Layer 3 of a small transformer language model trained on English Wikipedia (9 layers, counted from 0, width 128).
Take only the direct path to the model's output, skipping the later layers: a vector added to the residual stream pushes a token's score in proportion to its dot product with that token's output vector.

Output vectors of the tokens that the questions are about. A number n stands for n times 0.0086.
"ter": -8 -39 44 8 -26 24 -27 39 33 -31 -43 -5 -24 88 8 -15 -5 -21 5 12 2 -17 -54 -5 17 26 31 -24 -39 17 -23 -54 2 -23 -64 -5 -48 16 46 -17 -12 -32 23 8 44 15 -22 -37 5 -37 -25 6 26 17 -6 -9 49 9 45 -4 -16 -51 -40 -6 24 -26 -5 -27 3 43 6 1 20 14 -24 4 -26 16 -46 -77 14 38 6 11 -40 -71 -14 51 1 3 13 15 -26 -26 8 -22 30 -38 -33 44 36 1 -17 -27 38 -29 26 -40 43 -60 21 37 24 -16 -48 14 8 7 23 -67 15 -13 67 17 -32 34 -26 -24
"y": 20 -18 -4 -26 12 -6 -11 1 -9 -38 42 10 -7 35 4 31 18 -24 -42 -16 22 -19 -15 8 -21 -36 12 -34 7 -33 -32 -16 -18 -17 -12 -42 27 -32 -36 -10 -12 39 35 31 -8 -46 4 -3 4 -1 12 1 22 0 -26 -15 17 -8 -26 42 -2 14 19 -9 -20 4 -6 46 32 -27 25 -2 -12 -32 -49 18 -39 -42 0 17 55 -15 23 -12 -12 19 21 -6 7 -10 1 -46 -12 -16 7 6 39 4 -4 14 38 35 56 32 -10 -24 46 39 -17 5 -16 20 -50 15 -22 -2 17 5 -23 -11 -22 -34 -24 50 20 25 77 -25
"er": 14 25 6 23 -10 -47 25 -38 -15 12 4 -18 -14 -21 -2 31 -17 17 -6 -27 23 -30 16 -35 0 -36 19 -3 28 -32 22 -3 -22 1 18 -31 -6 29 46 -29 -6 3 47 34 -5 -31 26 7 2 -14 20 8 -3 -6 -10 44 29 -20 27 -59 -17 13 2 46 4 -42 -18 6 -20 40 -35 -2 5 -18 -42 14 -4 5 -30 33 0 3 37 6 25 52 4 48 -1 16 17 -6 -19 -19 3 7 -39 -21 -1 -22 -16 53 -5 -71 9 2 2 18 -20 -47 -12 36 59 37 -37 -3 -25 12 -34 -23 -42 -7 -12 51 -31 -20 13 -13
" the": 0 -36 0 7 -10 -11 -15 -5 2 18 -8 -7 0 -23 -19 -23 10 -9 -2 33 -15 -16 -13 -1 10 25 18 26 -4 -15 -1 -6 24 -66 19 10 10 12 22 -10 -15 -16 -12 20 -12 33 33 -18 2 4 14 10 0 -39 -2 -3 -13 35 -20 -22 -8 -3 2 23 -52 0 -8 -47 -7 -15 -14 38 5 10 19 -16 3 25 26 5 10 22 -2 7 -15 -26 -10 -18 23 -10 25 9 15 7 -2 -16 -1 -5 -3 -14 21 -44 19 22 27 -25 16 3 17 -20 -16 -11 21 4 3 15 2 -28 -27 -9 42 -5 24 -34 -9 -9 2 -21
"ire": -11 -64 -1 -1 30 25 26 -23 12 26 16 -47 67 16 0 33 -29 17 -3 7 -22 17 -18 -23 81 8 -52 13 -19 9 34 37 10 -44 -11 -11 38 13 34 23 2 -31 -60 -32 20 -11 -8 36 -10 2 23 37 -12 20 53 29 13 -6 55 47 17 -17 -16 -16 -32 -47 1 22 22 80 -60 -1 15 -10 -17 -4 33 -3 -11 -1 47 35 21 -26 43 -10 13 -4 -17 -53 -17 11 -34 -11 54 -19 -7 -7 -37 34 -45 3 -23 9 33 -6 -34 25 -27 14 10 58 -3 36 8 4 26 -29 46 16 47 -4 28 20 66 -3 42 -58
"ce": 12 -59 -21 6 -24 13 34 -1 9 6 -25 -16 -20 72 -7 -45 -13 21 54 2 1 60 27 -25 -22 -18 -74 -4 1 0 5 -12 23 -51 -13 36 -29 19 -27 -25 51 -45 28 -48 -12 73 14 -5 -15 -12 26 17 24 2 36 -34 67 3 -9 25 -15 0 -40 24 -22 45 13 -4 2 -46 40 19 52 -3 8 -9 -20 26 -17 -66 69 -8 -10 8 -12 2 43 -42 -17 -41 21 -17 -29 -5 -7 -19 23 -55 -13 -1 -17 -10 18 -35 32 16 -28 -48 -15 -4 19 32 -23 44 -4 9 -21 -9 -26 2 42 -29 4 68 -28 -15 -13 15
" Un": 5 12 29 6 27 50 19 -3 -13 1 -3 14 -26 -22 -6 -10 12 -9 9 3 14 54 -1 -7 27 13 34 14 1 35 -29 19 5 31 -43 -28 22 33 18 -5 -1 -41 -53 10 -28 -12 33 -22 26 16 -1 2 25 9 -16 16 22 7 28 5 -20 13 -33 -6 2 -36 6 29 -10 -18 9 12 -4 -3 -9 -33 26 2 -1 -32 57 12 14 -1 -59 -25 1 -15 3 4 -5 7 -9 -18 29 10 -33 3 6 -1 21 1 11 -3 12 -2 4 -38 4 -14 -12 -22 -22 18 -8 9 37 9 10 32 53 18 26 45 12 -84 -6 17
"I": -18 -24 11 46 16 21 -1 -6 -29 27 -24 6 8 -6 -14 -9 41 26 42 14 37 -17 14 -32 -34 1 -13 -5 26 -24 21 3 8 -8 6 30 48 0 35 27 -25 -30 -15 -20 -1 2 38 4 3 11 -1 14 1 14 0 4 44 3 -14 10 12 13 -48 -2 -14 32 -14 -29 32 5 22 -12 -24 15 -8 9 -26 -16 -15 -39 17 -2 -15 -20 12 -36 30 22 -20 -5 35 1 -10 -17 56 3 -8 34 44 63 29 -30 9 -66 -38 -20 -30 5 -3 -56 52 -26 2 -17 -37 -1 -23 45 18 -41 38 -8 16 -37 28 1 23 26
"j": 37 -17 5 -5 6 -8 -38 -21 -10 -24 0 52 18 10 -5 37 4 -20 2 -8 -51 15 27 56 45 6 -55 2 -3 6 24 -20 21 15 -36 16 5 -35 11 5 7 9 7 -3 -20 9 19 -31 -16 17 17 5 35 -66 21 10 -22 -2 -11 -6 -23 19 -6 24 20 12 0 5 35 8 -4 13 29 10 -37 4 -13 -16 -5 -36 24 8 22 -5 -29 23 -61 21 4 -27 17 -40 -5 18 18 -18 -11 -29 -23 11 -8 28 5 -2 26 -9 9 -6 -28 2 -2 64 -38 -16 -21 -1 -16 9 -22 19 1 -9 26 9 2 13 -7 -1
"ish": -11 -40 45 -31 -5 -11 -21 -5 9 -60 13 -6 20 19 -5 -2 -20 52 2 -18 6 -1 36 -49 -14 57 -32 -30 -4 70 48 -16 44 -17 13 -17 -6 -58 46 19 -10 35 8 -1 10 -2 40 -13 -35 -16 6 11 46 -52 22 57 41 -18 -38 16 -4 -22 -2 31 -31 -33 -14 -11 78 3 44 30 6 35 -1 -3 50 1 -33 -71 46 -3 -4 -6 34 -31 -49 37 -25 -18 7 -35 -50 20 39 71 50 13 -38 -27 -43 -68 13 -36 -1 -40 3 -52 -38 3 -6 53 44 45 15 4 44 44 47 -21 38 -12 -6 -24 -8 8 31 2
"ate": -59 26 -30 -37 26 19 -11 -29 -37 2 6 2 -41 -20 13 -43 59 39 31 57 -5 -11 0 9 46 48 -12 13 2 -6 -33 -14 12 21 7 -45 2 -12 8 -28 47 49 -32 -17 7 43 -15 -16 25 -30 1 45 -29 -18 29 50 65 7 30 35 5 -9 31 -3 -52 -57 -2 3 51 16 7 25 -22 -45 -5 -6 -38 -68 13 -36 -30 -8 24 -32 -24 16 -7 -19 -5 -26 42 -60 -31 -21 28 22 27 23 -16 0 -26 -23 -2 -31 42 -14 6 -16 13 -11 10 15 -15 24 7 8 -28 -4 -1 -19 -7 6 -24 80 4 -38 -6 -32
"-": 21 10 -20 22 16 -32 7 0 -34 17 -46 7 -28 -32 -3 -6 17 7 -10 -28 -32 4 -12 -13 -1 -23 -21 -37 13 -44 31 15 -4 15 30 15 -30 -63 -31 1 10 18 16 43 -22 -16 -5 5 -18 11 7 -2 -1 10 34 7 18 -2 -2 -22 -15 -11 7 -9 23 22 9 -32 11 34 -6 -6 0 -32 32 3 11 2 -10 -20 -34 -30 -24 13 -23 -36 -37 27 -29 -53 -11 12 2 8 -5 -25 6 -43 -13 -17 -13 18 -28 47 9 4 -1 37 15 -26 6 -21 -55 21 -22 -5 -30 -9 6 21 19 3 22 -36 -6 -11 -31 -27
" are": 17 4 -2 21 -7 20 -1 -6 -5 -31 -37 -4 -12 48 -17 -66 -35 21 -14 4 15 -3 -39 -39 -29 -29 16 55 20 -4 38 3 -22 -41 -19 11 6 -63 49 -58 3 16 -4 -7 16 5 15 9 26 -22 10 24 16 2 -34 -12 -24 9 -4 35 15 -42 -9 25 -50 34 7 -14 10 -38 -68 28 27 -38 3 -60 30 -8 -16 0 -15 12 -1 24 5 -20 37 -22 7 -7 -5 -25 -1 -5 65 10 5 37 17 12 13 -9 16 -2 64 -47 27 -38 -42 22 5 6 7 43 22 0 -16 1 -3 15 48 22 2 -15 5 -31 26 -1
"ber": 0 -13 63 -33 47 -52 35 -48 -58 30 -43 -1 62 8 25 -9 30 56 10 -34 39 12 1 -48 9 -11 -27 -14 -11 -27 2 -6 16 -22 -46 41 -37 1 25 -6 60 -77 -27 -37 -34 -1 35 1 28 -14 7 12 12 38 -12 8 -33 -11 56 -12 -25 -38 35 18 -8 19 -14 13 -26 -15 41 10 36 6 -45 -5 15 -17 19 -6 -33 -32 -21 -30 -4 -49 -16 2 13 -17 -4 -26 -23 -25 21 36 17 -20 1 -4 34 -16 35 -60 4 -20 24 -35 24 -9 3 86 -41 -7 -4 9 17 19 31 -38 17 -3 51 7 -52 0 -20 -28
"ast": -43 -24 88 -26 71 59 1 -42 -51 -4 -14 6 5 16 21 17 -31 -24 -41 47 -1 -29 -29 -28 2 34 -46 -22 26 36 -14 -39 -23 -7 -7 -47 -36 -19 51 19 7 25 2 26 29 25 -17 10 -27 15 7 69 -6 24 -36 -3 26 -15 -19 9 28 -3 -21 -5 33 0 -32 -13 2 -53 3 22 -16 -51 -20 5 -2 -46 52 37 -9 31 3 11 -40 -48 6 12 -31 5 3 -52 -4 -21 10 6 -27 0 11 22 2 -58 -27 -25 -2 2 -7 -34 16 -9 37 70 -54 33 24 2 -3 -12 -25 -24 -17 -13 -9 16 -31 -29 -5 14
"av": -61 -55 -14 -21 -5 34 23 -34 -26 -16 -2 22 -35 6 -6 29 2 13 -22 -38 15 -19 39 41 -10 -5 32 -8 -55 -9 -12 5 -14 -12 -6 -28 -10 -59 36 -5 -3 -11 26 -17 23 34 -50 1 -17 -13 21 27 -38 -33 20 45 18 -16 33 53 -22 25 -5 -9 -7 -31 -42 -25 -14 -13 -19 19 1 27 10 7 8 -32 -28 27 15 30 -71 28 31 -41 33 -19 45 -45 -5 36 -32 -10 50 -2 -9 33 13 2 -35 -32 14 -36 -7 -29 -31 7 -19 -25 17 55 18 -24 62 0 -18 -21 -19 -16 23 9 4 30 8 -3 9 16
" N": 22 8 27 -3 -12 7 12 -6 10 12 -10 8 -13 -32 8 -31 14 1 -16 -12 7 29 6 10 6 -10 16 30 4 31 -9 12 17 31 -35 18 28 11 43 12 -2 -17 -45 -10 -25 22 24 1 26 -2 -2 2 8 15 -20 -9 -16 26 -8 11 -21 8 -11 -8 -1 17 31 16 10 -26 -22 5 1 19 8 -11 27 10 26 -15 -2 11 12 -1 23 5 -16 3 14 25 10 28 1 -33 -26 -24 21 -21 -3 -3 26 -13 -6 11 5 24 14 30 21 2 -15 -18 -11 4 26 3 -10 5 4 22 29 13 -3 4 1 -1 16 -9
"il": -4 3 12 -36 36 32 -38 24 -11 15 9 -16 47 46 22 -6 -1 -59 -6 -1 19 -17 14 -40 8 25 -56 16 -37 -2 25 9 -23 -46 34 -30 -21 -16 37 -23 -29 -17 24 -2 -6 19 21 -6 -37 62 -11 -26 -15 -29 -23 26 -9 -19 -8 -6 9 19 -29 -42 -43 -65 42 27 23 -23 38 -15 13 -8 24 4 -30 -60 -18 -12 12 26 -63 -30 -9 -13 14 21 1 43 -5 -33 -8 6 18 -9 3 -5 -51 -5 -15 43 -4 -52 -9 -6 -8 4 30 -44 7 17 7 9 18 2 -14 5 26 13 22 -24 33 41 43 7 21 -36
"ary": 26 9 27 31 4 -3 7 -50 27 2 10 7 -56 55 6 9 -10 39 46 -14 9 53 -43 -34 -2 3 25 -11 -25 -14 14 9 -36 -3 28 12 -60 -1 15 2 29 18 -38 -16 -29 37 8 -33 39 -4 -34 2 -35 -19 -24 41 51 -13 -13 25 16 -33 31 -42 -40 -20 -30 -7 -3 -36 -45 15 -36 -1 20 4 26 -68 -3 30 20 -16 14 -35 -11 6 -29 42 -4 17 -28 -62 -48 -13 30 39 9 47 -6 82 -28 18 16 -94 -6 -12 -28 -25 -8 -51 -6 12 -31 14 -5 15 23 -7 42 -58 21 14 39 -7 -37 -23 -54 -44
"st": 35 30 18 -24 -13 27 2 -40 -7 33 35 28 -29 19 31 -16 31 -33 -27 1 1 11 -29 28 -19 18 -20 3 -38 49 -25 -21 48 -21 -12 -32 -12 1 -5 13 -25 -38 17 -29 -23 5 -17 -20 40 -3 12 -21 1 -14 -4 -8 12 -16 34 18 -13 -67 -9 61 9 23 -7 -38 -21 -19 56 -6 31 -48 -36 0 -29 16 -25 -48 -16 -22 -19 53 -35 -38 -25 -25 -3 11 4 29 4 33 23 52 -6 -36 21 18 10 -30 16 -27 -1 4 27 -14 -42 -36 25 50 -37 17 17 7 -36 -17 -4 34 19 -38 6 -10 -50 17 -43 10
"=": -35 21 -5 53 79 -38 18 -13 5 23 -24 -68 14 51 20 -20 -26 18 25 -29 -13 -45 26 -53 15 1 32 18 19 19 26 -19 -10 -9 -29 9 49 -31 -12 23 -13 23 43 37 54 -27 65 -29 21 37 -5 34 -8 -20 17 30 -4 24 -30 4 3 -8 38 -35 -54 1 13 7 17 -22 23 14 3 9 -26 -49 -37 -5 3 -42 4 -13 -22 40 -39 -67 22 3 -27 -22 52 13 -25 21 5 63 -61 22 46 -39 -24 8 -34 -41 63 -20 -33 15 17 -51 39 24 23 -67 -15 6 -13 -1 -14 -25 12 -10 1 -26 21 11 24 -3

Each question shows what one neuron of this layer's MLP adds at an activation of 1. A number n stands for n times 0.0029.

n409: -17 -7 -23 28 19 1 -15 26 -28 -32 -11 45 -17 9 -22 21 19 38 9 7 -6 -21 -5 1 17 -30 2 6 18 -2 -4 5 -13 15 0 -2 18 -10 20 54 4 25 23 -10 25 -1 2 19 5 -13 28 -16 9 9 17 -7 -1 22 -31 5 39 13 1 -22 18 25 -16 -30 -34 16 -10 -25 -7 1 21 46 11 -11 -21 9 -32 -16 -4 -30 26 -13 -14 12 -20 -14 15 22 15 -17 -3 -8 12 8 -6 1 11 -33 -13 -23 -29 -11 6 8 -21 -1 9 -32 -23 2 -17 26 -6 -7 -4 17 49 7 -3 5 29 6 21 -30
Which three tokens does it push up most, strongest first? "I", "-", "av"

n268: -18 20 28 -1 -17 -33 -22 -20 9 -23 28 23 -3 21 -24 27 7 -13 16 37 7 6 -8 10 12 -8 -29 38 -20 0 -47 -7 43 4 5 -1 -3 20 6 -8 20 -35 -24 -9 -24 -3 0 -2 17 -17 -13 -5 -32 2 -12 -14 5 9 24 -23 14 -1 -13 -11 9 -8 10 1 -12 1 9 21 40 -28 -13 3 -17 -22 -21 -1 -16 -12 6 -27 12 8 -19 20 -9 -38 19 -4 -8 9 21 11 23 48 -12 -10 -12 36 -8 22 -5 26 27 -1 1 25 43 -14 2 4 15 -47 7 19 1 -18 -35 11 -17 21 33 0 -5 0
Which of these tokens does it push down most? "="

n485: -7 -4 29 -23 8 -29 15 10 5 -21 -15 -22 -4 9 -12 16 -20 32 -15 -5 5 -19 -1 9 28 4 11 17 0 -6 -11 8 31 -9 8 5 -16 12 23 -12 11 17 -15 -4 -34 14 42 9 37 -5 -3 -19 -19 3 30 -25 -54 -3 -8 -3 22 34 -33 8 -24 15 4 -19 -10 -12 13 8 6 9 -32 14 23 1 -11 -5 13 7 24 -14 0 -4 1 -30 -2 9 45 20 52 -19 -14 -1 -27 -2 -9 1 -8 -12 -35 38 35 -20 18 30 14 38 -24 -9 -19 4 -9 22 -15 -20 22 14 -6 -14 -17 -25 -21 -1 -28 -13
Which of these tokens does it push up most? " the"

n505: 4 -11 13 -4 -5 0 -30 -3 -15 19 -9 -28 -4 27 8 -13 22 4 -4 -30 -8 -41 9 19 2 -15 -22 36 12 16 31 -1 10 33 42 20 12 39 22 46 -17 -9 9 -1 1 -7 25 19 6 -39 20 27 11 1 -6 -27 -7 7 24 -5 7 24 4 6 24 34 7 -10 9 -13 2 8 6 27 -2 -6 6 -26 -2 -32 -44 6 13 3 7 23 -7 -1 -26 -7 11 -14 32 -43 -1 -9 -14 -3 -27 -13 -2 -6 -26 -7 -12 -13 11 3 10 9 -38 -19 -6 8 27 21 -8 -1 -16 -11 -2 -3 -4 -13 33 16 2 21
Which three tokens does it push up most, strongest first? " N", "I", "j"

n125: 7 34 -2 -10 33 29 12 10 -27 -14 14 18 -8 -4 27 -24 20 -9 60 -15 16 -11 54 26 35 -16 1 -2 -15 9 2 -1 -24 -26 17 20 -7 7 -3 1 -2 38 13 -5 -18 29 25 2 43 20 15 -37 0 13 -20 9 18 24 1 3 20 6 15 -2 -25 -33 -25 38 21 -2 55 -23 -15 -7 17 1 11 28 -21 -1 -12 9 -42 6 -25 -52 4 1 -33 -18 12 -16 -34 21 -4 -3 13 -5 26 -4 19 8 -26 19 11 -2 26 24 6 15 -2 2 37 -15 -32 4 -19 17 -6 -1 -8 29 -13 -18 41 21 -18 -7
Which of these tokens does it push up most? "="

n482: 14 8 -12 -22 8 -13 26 13 8 7 17 -3 -3 -25 -11 -4 -61 -11 -29 -5 -31 -18 -30 21 5 5 -20 12 -16 5 -19 -2 -37 24 24 -7 4 15 13 -3 -8 29 24 -10 12 -1 15 -16 -12 24 27 7 1 2 30 8 2 -25 9 0 -4 25 -18 16 2 -26 -22 -16 -16 26 -5 15 4 -22 13 5 14 67 -5 15 -12 -15 -21 -2 -9 -7 -12 -15 -5 -9 -39 22 -6 -6 -28 -19 -10 9 -3 -17 4 -17 8 -7 -30 25 -1 -17 32 25 31 37 34 -2 -36 -30 14 -7 6 29 -19 -5 2 -30 -22 -12 -1 20
Which of these tokens does it push up most? "er"

n311: 2 -20 5 8 7 -3 -32 37 24 5 12 5 7 -21 24 -39 -25 -1 4 19 -31 5 -14 -5 20 -4 -48 1 -6 -7 -21 1 20 -8 -8 -44 10 36 -33 31 -26 -34 -7 4 15 -9 3 17 -2 -3 1 -8 -5 2 0 1 8 -5 -20 -19 53 2 -18 -10 44 -16 41 -1 -22 -27 47 3 -23 14 -14 39 3 -18 -32 16 -11 -1 10 16 8 -13 -48 24 12 -33 -9 -3 12 12 4 4 24 -4 2 9 3 -31 -31 -13 -5 -9 9 1 -11 -21 13 -11 -4 15 11 3 7 24 22 -29 6 5 -39 -10 15 -23 -22 5
Which of these tokens does it push down most? " are"

n303: -20 -23 -17 -8 33 29 -1 13 23 6 -6 21 22 10 -11 35 23 -24 -25 16 -22 -53 8 15 2 -1 9 -39 -32 36 7 -16 -16 -1 -20 -8 -11 9 8 -25 -8 20 49 3 43 9 -23 -1 50 10 -9 20 11 -23 -20 -1 1 -8 10 9 8 -16 14 4 11 10 -17 -29 2 -38 -16 8 4 2 5 -10 32 -23 2 7 19 -1 9 -14 3 15 12 15 16 -1 14 -5 -16 19 18 4 16 12 37 36 -8 -50 26 2 41 -21 3 -3 8 -9 14 -16 -1 -4 -30 14 -2 -4 33 2 -3 -28 -16 54 -35 33 -16 12
Which of these tokens does it push down most? "-"

n261: -19 -23 13 -5 -4 8 0 -2 -5 13 -19 2 5 -36 15 -39 8 18 -1 27 -2 -15 31 13 26 -57 -26 -9 -1 -5 -6 8 14 -16 9 -5 -6 41 35 1 -9 11 32 14 33 10 -31 3 15 8 -2 -22 0 16 -3 -27 -9 -42 -1 -12 -18 15 16 29 -13 -11 27 18 9 -13 -34 4 4 0 -5 54 -7 19 -5 37 -10 7 -17 -19 21 13 -3 19 20 35 -39 29 28 8 -25 19 -4 -9 -20 20 -36 21 5 -28 -23 -19 7 13 9 5 9 27 -5 10 -20 14 -7 15 -9 -7 0 27 6 -6 -3 13 -6 9
Which of these tokens does it push up most? "er"

n464: 4 -57 14 30 -12 -12 39 -14 11 -3 -12 -8 41 9 -23 35 -32 18 -25 34 -11 -4 -19 15 28 -29 -19 -9 -38 -25 8 21 -5 5 30 -17 3 2 1 6 -10 20 -2 28 48 26 -33 8 -25 -40 5 9 9 -7 -22 -9 -7 -23 6 -31 38 -30 -21 6 -5 -6 -26 36 8 5 -9 -16 -21 18 -21 18 -14 -27 6 18 -21 -17 7 -8 15 -4 -5 -6 28 24 -64 -7 1 -11 3 16 -5 1 0 7 12 -15 -15 -6 -4 -12 17 18 12 17 -7 6 -14 -11 1 8 1 -5 -25 -31 7 15 9 3 10 23 7 -7
Which two tokens does it push up most, strongest first? "ire", "ast"

n495: -2 -13 -41 -13 -44 -40 -17 15 -19 12 -8 -22 -17 -32 8 2 -18 -19 -4 -25 -5 -37 0 26 -24 -7 1 14 1 0 -3 -11 14 6 32 4 -15 26 11 -6 -17 21 19 -14 -14 -21 -7 10 19 7 13 -5 8 -4 -15 27 -7 13 -16 -3 15 -23 2 17 -33 -19 2 5 -30 14 -8 7 -6 15 -4 -42 9 4 25 20 12 25 16 11 -2 7 12 -19 26 3 54 52 36 -2 -29 6 19 -16 24 -38 -20 -19 10 5 0 -8 14 5 5 -33 -37 -31 -2 8 13 -17 -1 37 -23 12 -8 29 -25 -30 6 -19 0 -25
Which three tokens does it push up most, strongest first? " the", "er", " N"

n305: 8 -12 -12 18 -5 6 7 31 -10 -12 1 25 -2 11 2 9 23 57 -4 -18 4 3 -10 12 -14 -1 1 9 -46 -1 3 21 23 1 -22 -55 24 17 3 20 2 -22 12 26 -3 -36 -24 25 -14 -12 25 -14 22 -11 1 -2 -7 -34 -1 -17 -1 -10 -19 59 11 12 53 -20 -7 4 23 9 16 19 22 -4 8 -30 -38 11 -36 -33 19 -1 -10 24 62 3 23 13 4 -2 -5 37 -7 -4 -7 10 9 6 11 -6 6 28 -1 4 26 19 -11 -28 2 -22 -14 3 2 3 -2 -5 -22 -21 -16 -37 -3 9 1 -14 -32 -1
Which of these tokens does it push up most? "st"

n404: -8 -13 4 4 7 30 -3 17 -1 -11 4 21 25 -4 -30 -7 31 7 -4 -17 0 -7 -3 -10 41 8 -27 10 -7 -18 -5 18 -6 9 25 -38 4 -10 -2 3 -2 45 -26 22 6 22 -18 -2 -18 -8 33 -34 -15 -4 13 3 5 9 -4 2 9 34 10 -23 -30 -27 -2 -11 3 8 34 -43 9 -14 10 -5 -24 -5 26 56 -14 -3 30 -1 6 -18 -13 -11 -6 7 28 15 25 -36 -17 -15 0 -18 -20 22 15 1 -12 -49 -35 -40 4 3 -3 -6 -10 -23 5 -12 -18 27 1 -10 28 23 3 -6 43 -6 17 -16 -23 -5
Which two tokens does it push up most, strongest first? "il", "ate"

n395: -7 -26 -25 -19 -16 10 10 5 -21 -9 15 -1 42 -33 -3 -13 -9 24 24 18 57 -58 13 29 -16 12 12 -6 4 -3 17 23 5 3 5 2 -30 -3 -12 -15 -21 -1 -5 19 47 4 8 17 1 20 31 1 3 -7 6 -29 -29 -12 -14 -56 1 14 13 -28 18 -20 29 -11 -5 36 10 -34 1 38 -22 39 10 50 2 -12 4 -26 21 26 15 -13 -5 10 -7 -1 11 9 40 8 -19 0 15 18 -13 -5 -9 17 -1 26 -19 -1 1 30 12 -37 8 -45 -15 8 18 30 -36 -24 -3 -43 -15 13 40 15 19 11 -10 -18
Which of these tokens does it push up most? "-"

n8: -17 -17 -21 -14 -38 -27 -13 -11 9 -3 12 10 1 1 14 9 -21 -30 -15 -23 -1 -6 27 36 23 -33 -22 2 -14 -13 -3 6 -10 0 1 9 -6 45 -24 19 -19 17 -8 6 5 -26 -14 -27 -2 -17 9 -3 15 1 23 -28 7 -17 -2 11 20 -13 17 -5 -27 -10 27 15 -19 12 38 -1 8 -12 -28 54 -5 -27 -2 -12 -3 2 17 5 -4 -8 12 -18 -10 12 -15 -3 -43 21 -2 13 -17 26 -2 -17 11 -24 -43 -30 27 -8 18 3 11 3 -23 -11 18 14 -8 -27 -1 13 16 32 -2 -23 4 -19 -20 -6 -2 26
Which of these tokens does it push up most? "st"

n72: 2 -12 -12 -9 19 -3 -5 -4 -50 -10 -10 -24 -11 17 22 27 5 4 50 32 30 -2 25 20 8 -15 39 5 -11 -1 16 12 -20 -2 5 -23 6 -13 2 -4 -12 21 4 1 -9 -8 -30 0 30 -25 13 1 6 12 2 -1 29 -31 -9 27 6 31 -1 -18 -17 -27 11 -4 14 2 -12 4 5 -12 -2 38 16 -14 -28 -9 -12 17 11 21 3 -7 7 -17 -1 7 20 8 30 -46 0 17 -7 7 17 14 -5 -27 -4 8 14 15 16 -16 -35 12 -23 11 18 29 -32 -70 4 9 29 -33 -6 18 5 -14 23 25 -40 -11
Which three tokens does it push up most, strongest first? "ate", "av", "ary"

n509: -40 0 3 -31 -6 13 2 12 -11 11 34 20 7 -20 -2 27 16 0 -35 9 -30 -13 16 1 -13 -26 -45 13 -11 -11 -17 12 -3 4 3 21 -7 -10 -8 -22 43 -33 -1 27 23 8 33 11 19 17 20 -11 16 -4 32 4 -65 -25 34 -17 22 4 30 -2 -35 -8 3 32 -18 0 22 12 19 9 -24 1 8 18 11 17 12 23 11 7 2 -14 10 -30 10 24 -12 -10 -2 -13 4 -5 -11 -25 5 8 40 4 -9 -9 -11 4 -2 -22 3 15 -20 26 -8 13 -1 -59 -24 -2 -7 -53 -22 13 30 -3 -7 32 -9 2
Which of these tokens does it push up most? "ber"

n351: -11 45 8 -10 -1 22 14 -8 -6 18 -29 -6 -18 -22 -6 -32 -11 -22 8 -8 18 -45 -35 24 -7 -9 1 37 23 -31 21 23 47 6 10 32 -4 -12 27 -23 7 -18 6 31 9 38 24 9 3 31 9 -58 27 27 -3 -4 36 -10 -6 43 -1 67 2 27 -25 -14 15 -3 2 -31 36 -16 1 -28 -18 -5 -15 -31 -2 11 -21 20 -8 -2 -12 -19 -11 13 -5 13 34 -17 17 -12 19 15 20 16 12 11 7 2 9 7 -3 16 32 24 14 6 28 24 -10 -28 -25 -17 -27 -8 -7 -29 -12 20 -16 -33 -39 -23 19 12
Which of these tokens does it push up most? "I"

n267: -8 29 -23 32 40 -14 -3 -8 27 -59 11 5 -19 36 30 4 5 -8 8 26 -7 29 -8 -7 24 -1 23 -5 6 13 -9 8 -9 36 -16 3 -26 45 24 5 -30 -12 -11 -54 6 2 20 -4 23 23 29 -4 -1 18 -28 -13 -2 -35 8 -21 -25 1 -23 26 40 -2 1 -1 21 10 30 -7 -12 -2 -1 -19 18 9 4 -14 -5 -40 19 22 -7 16 -3 -23 -3 -18 -5 28 -19 3 -23 -4 33 8 -20 -13 -20 2 -30 -4 30 -1 8 -4 -5 -27 50 -5 -4 -12 6 9 -2 30 28 31 37 10 19 -2 -17 -12 30 -12
Which three tokens does it push up most, strongest first? " Un", "ter", "st"

n256: -1 -16 -39 14 12 -14 2 -5 -6 19 0 -11 14 17 -3 26 18 -6 13 -42 -6 14 -9 -9 -2 -1 -37 17 14 -37 -22 5 26 -23 24 12 27 39 2 -14 5 42 1 -14 -28 18 1 -27 -18 -48 4 4 11 47 8 16 26 -29 10 -24 3 -31 4 -10 -25 15 18 -4 -12 4 -27 21 3 -32 22 -33 15 15 -1 21 -2 16 9 26 -26 27 -7 8 -16 -53 -9 -1 -6 18 5 10 7 -10 -16 -5 5 14 -22 5 4 35 -11 52 -9 12 -45 -38 13 -28 10 19 -10 25 37 19 -6 33 -16 -16 4 14 -17 26
Which two tokens does it push up most, strongest first? "-", "ire"

n100: 25 -14 39 15 -13 31 -15 29 -19 4 10 28 5 -18 -9 -9 -6 8 5 13 -15 44 24 -5 13 -19 17 -2 -12 37 -3 9 0 29 -11 11 7 4 -25 19 -10 -16 15 -20 32 -30 -5 -18 39 7 16 7 8 9 2 -42 -8 -1 3 -55 36 24 34 13 -5 -7 19 -2 -8 -1 -10 12 -14 -10 28 20 52 -1 20 17 -15 14 12 17 28 12 -1 -4 16 -9 -15 -46 33 -10 -23 -14 -28 6 1 -8 5 -16 -16 -5 24 -7 -1 24 -28 -10 20 -23 17 4 -24 -8 -15 20 15 11 -1 34 -12 3 -2 5 -24 20
Which two tokens does it push up most, strongest first? " N", " Un"

n124: -17 -36 -23 9 -42 16 -8 8 5 15 -20 -5 -43 26 -9 11 -4 14 21 1 -18 -17 13 -33 -2 -27 3 -3 -20 4 19 -28 12 17 -42 -9 5 10 32 20 -9 7 24 18 -13 19 18 20 -34 -48 -23 -17 -15 -27 14 -5 10 16 17 25 17 4 23 22 -5 -3 -19 -19 -9 10 16 28 15 11 -5 -8 23 36 14 -10 16 26 18 8 -11 -18 24 -13 6 -19 4 16 1 20 -17 -5 1 7 22 31 6 7 1 0 42 9 51 -15 2 -5 -2 -7 7 7 -8 -19 -14 -21 20 8 14 -12 27 -1 -22 -29 12 -25
Which two tokens does it push up most, strongest first? "ter", "ce"

n155: -49 3 -29 -16 -27 18 1 12 0 3 -15 6 -34 -20 24 -20 6 -13 -2 -2 21 13 -10 6 2 6 14 1 -1 -11 -15 -4 -10 -20 11 -5 -12 6 19 11 -27 -23 -23 -2 -41 -31 -9 7 -22 13 -21 -29 13 37 5 9 3 36 -12 10 12 -53 36 -5 -14 -13 -4 -2 -2 -22 -23 18 24 29 38 -24 17 6 8 26 10 -35 3 31 28 9 18 -21 25 -44 40 17 27 -34 28 8 -11 16 24 -27 -28 13 11 9 29 -29 26 -18 -15 -18 14 8 -5 -10 18 -3 14 11 17 11 38 -12 -18 5 22 4 6 -16
Which of these tokens does it push down most? "j"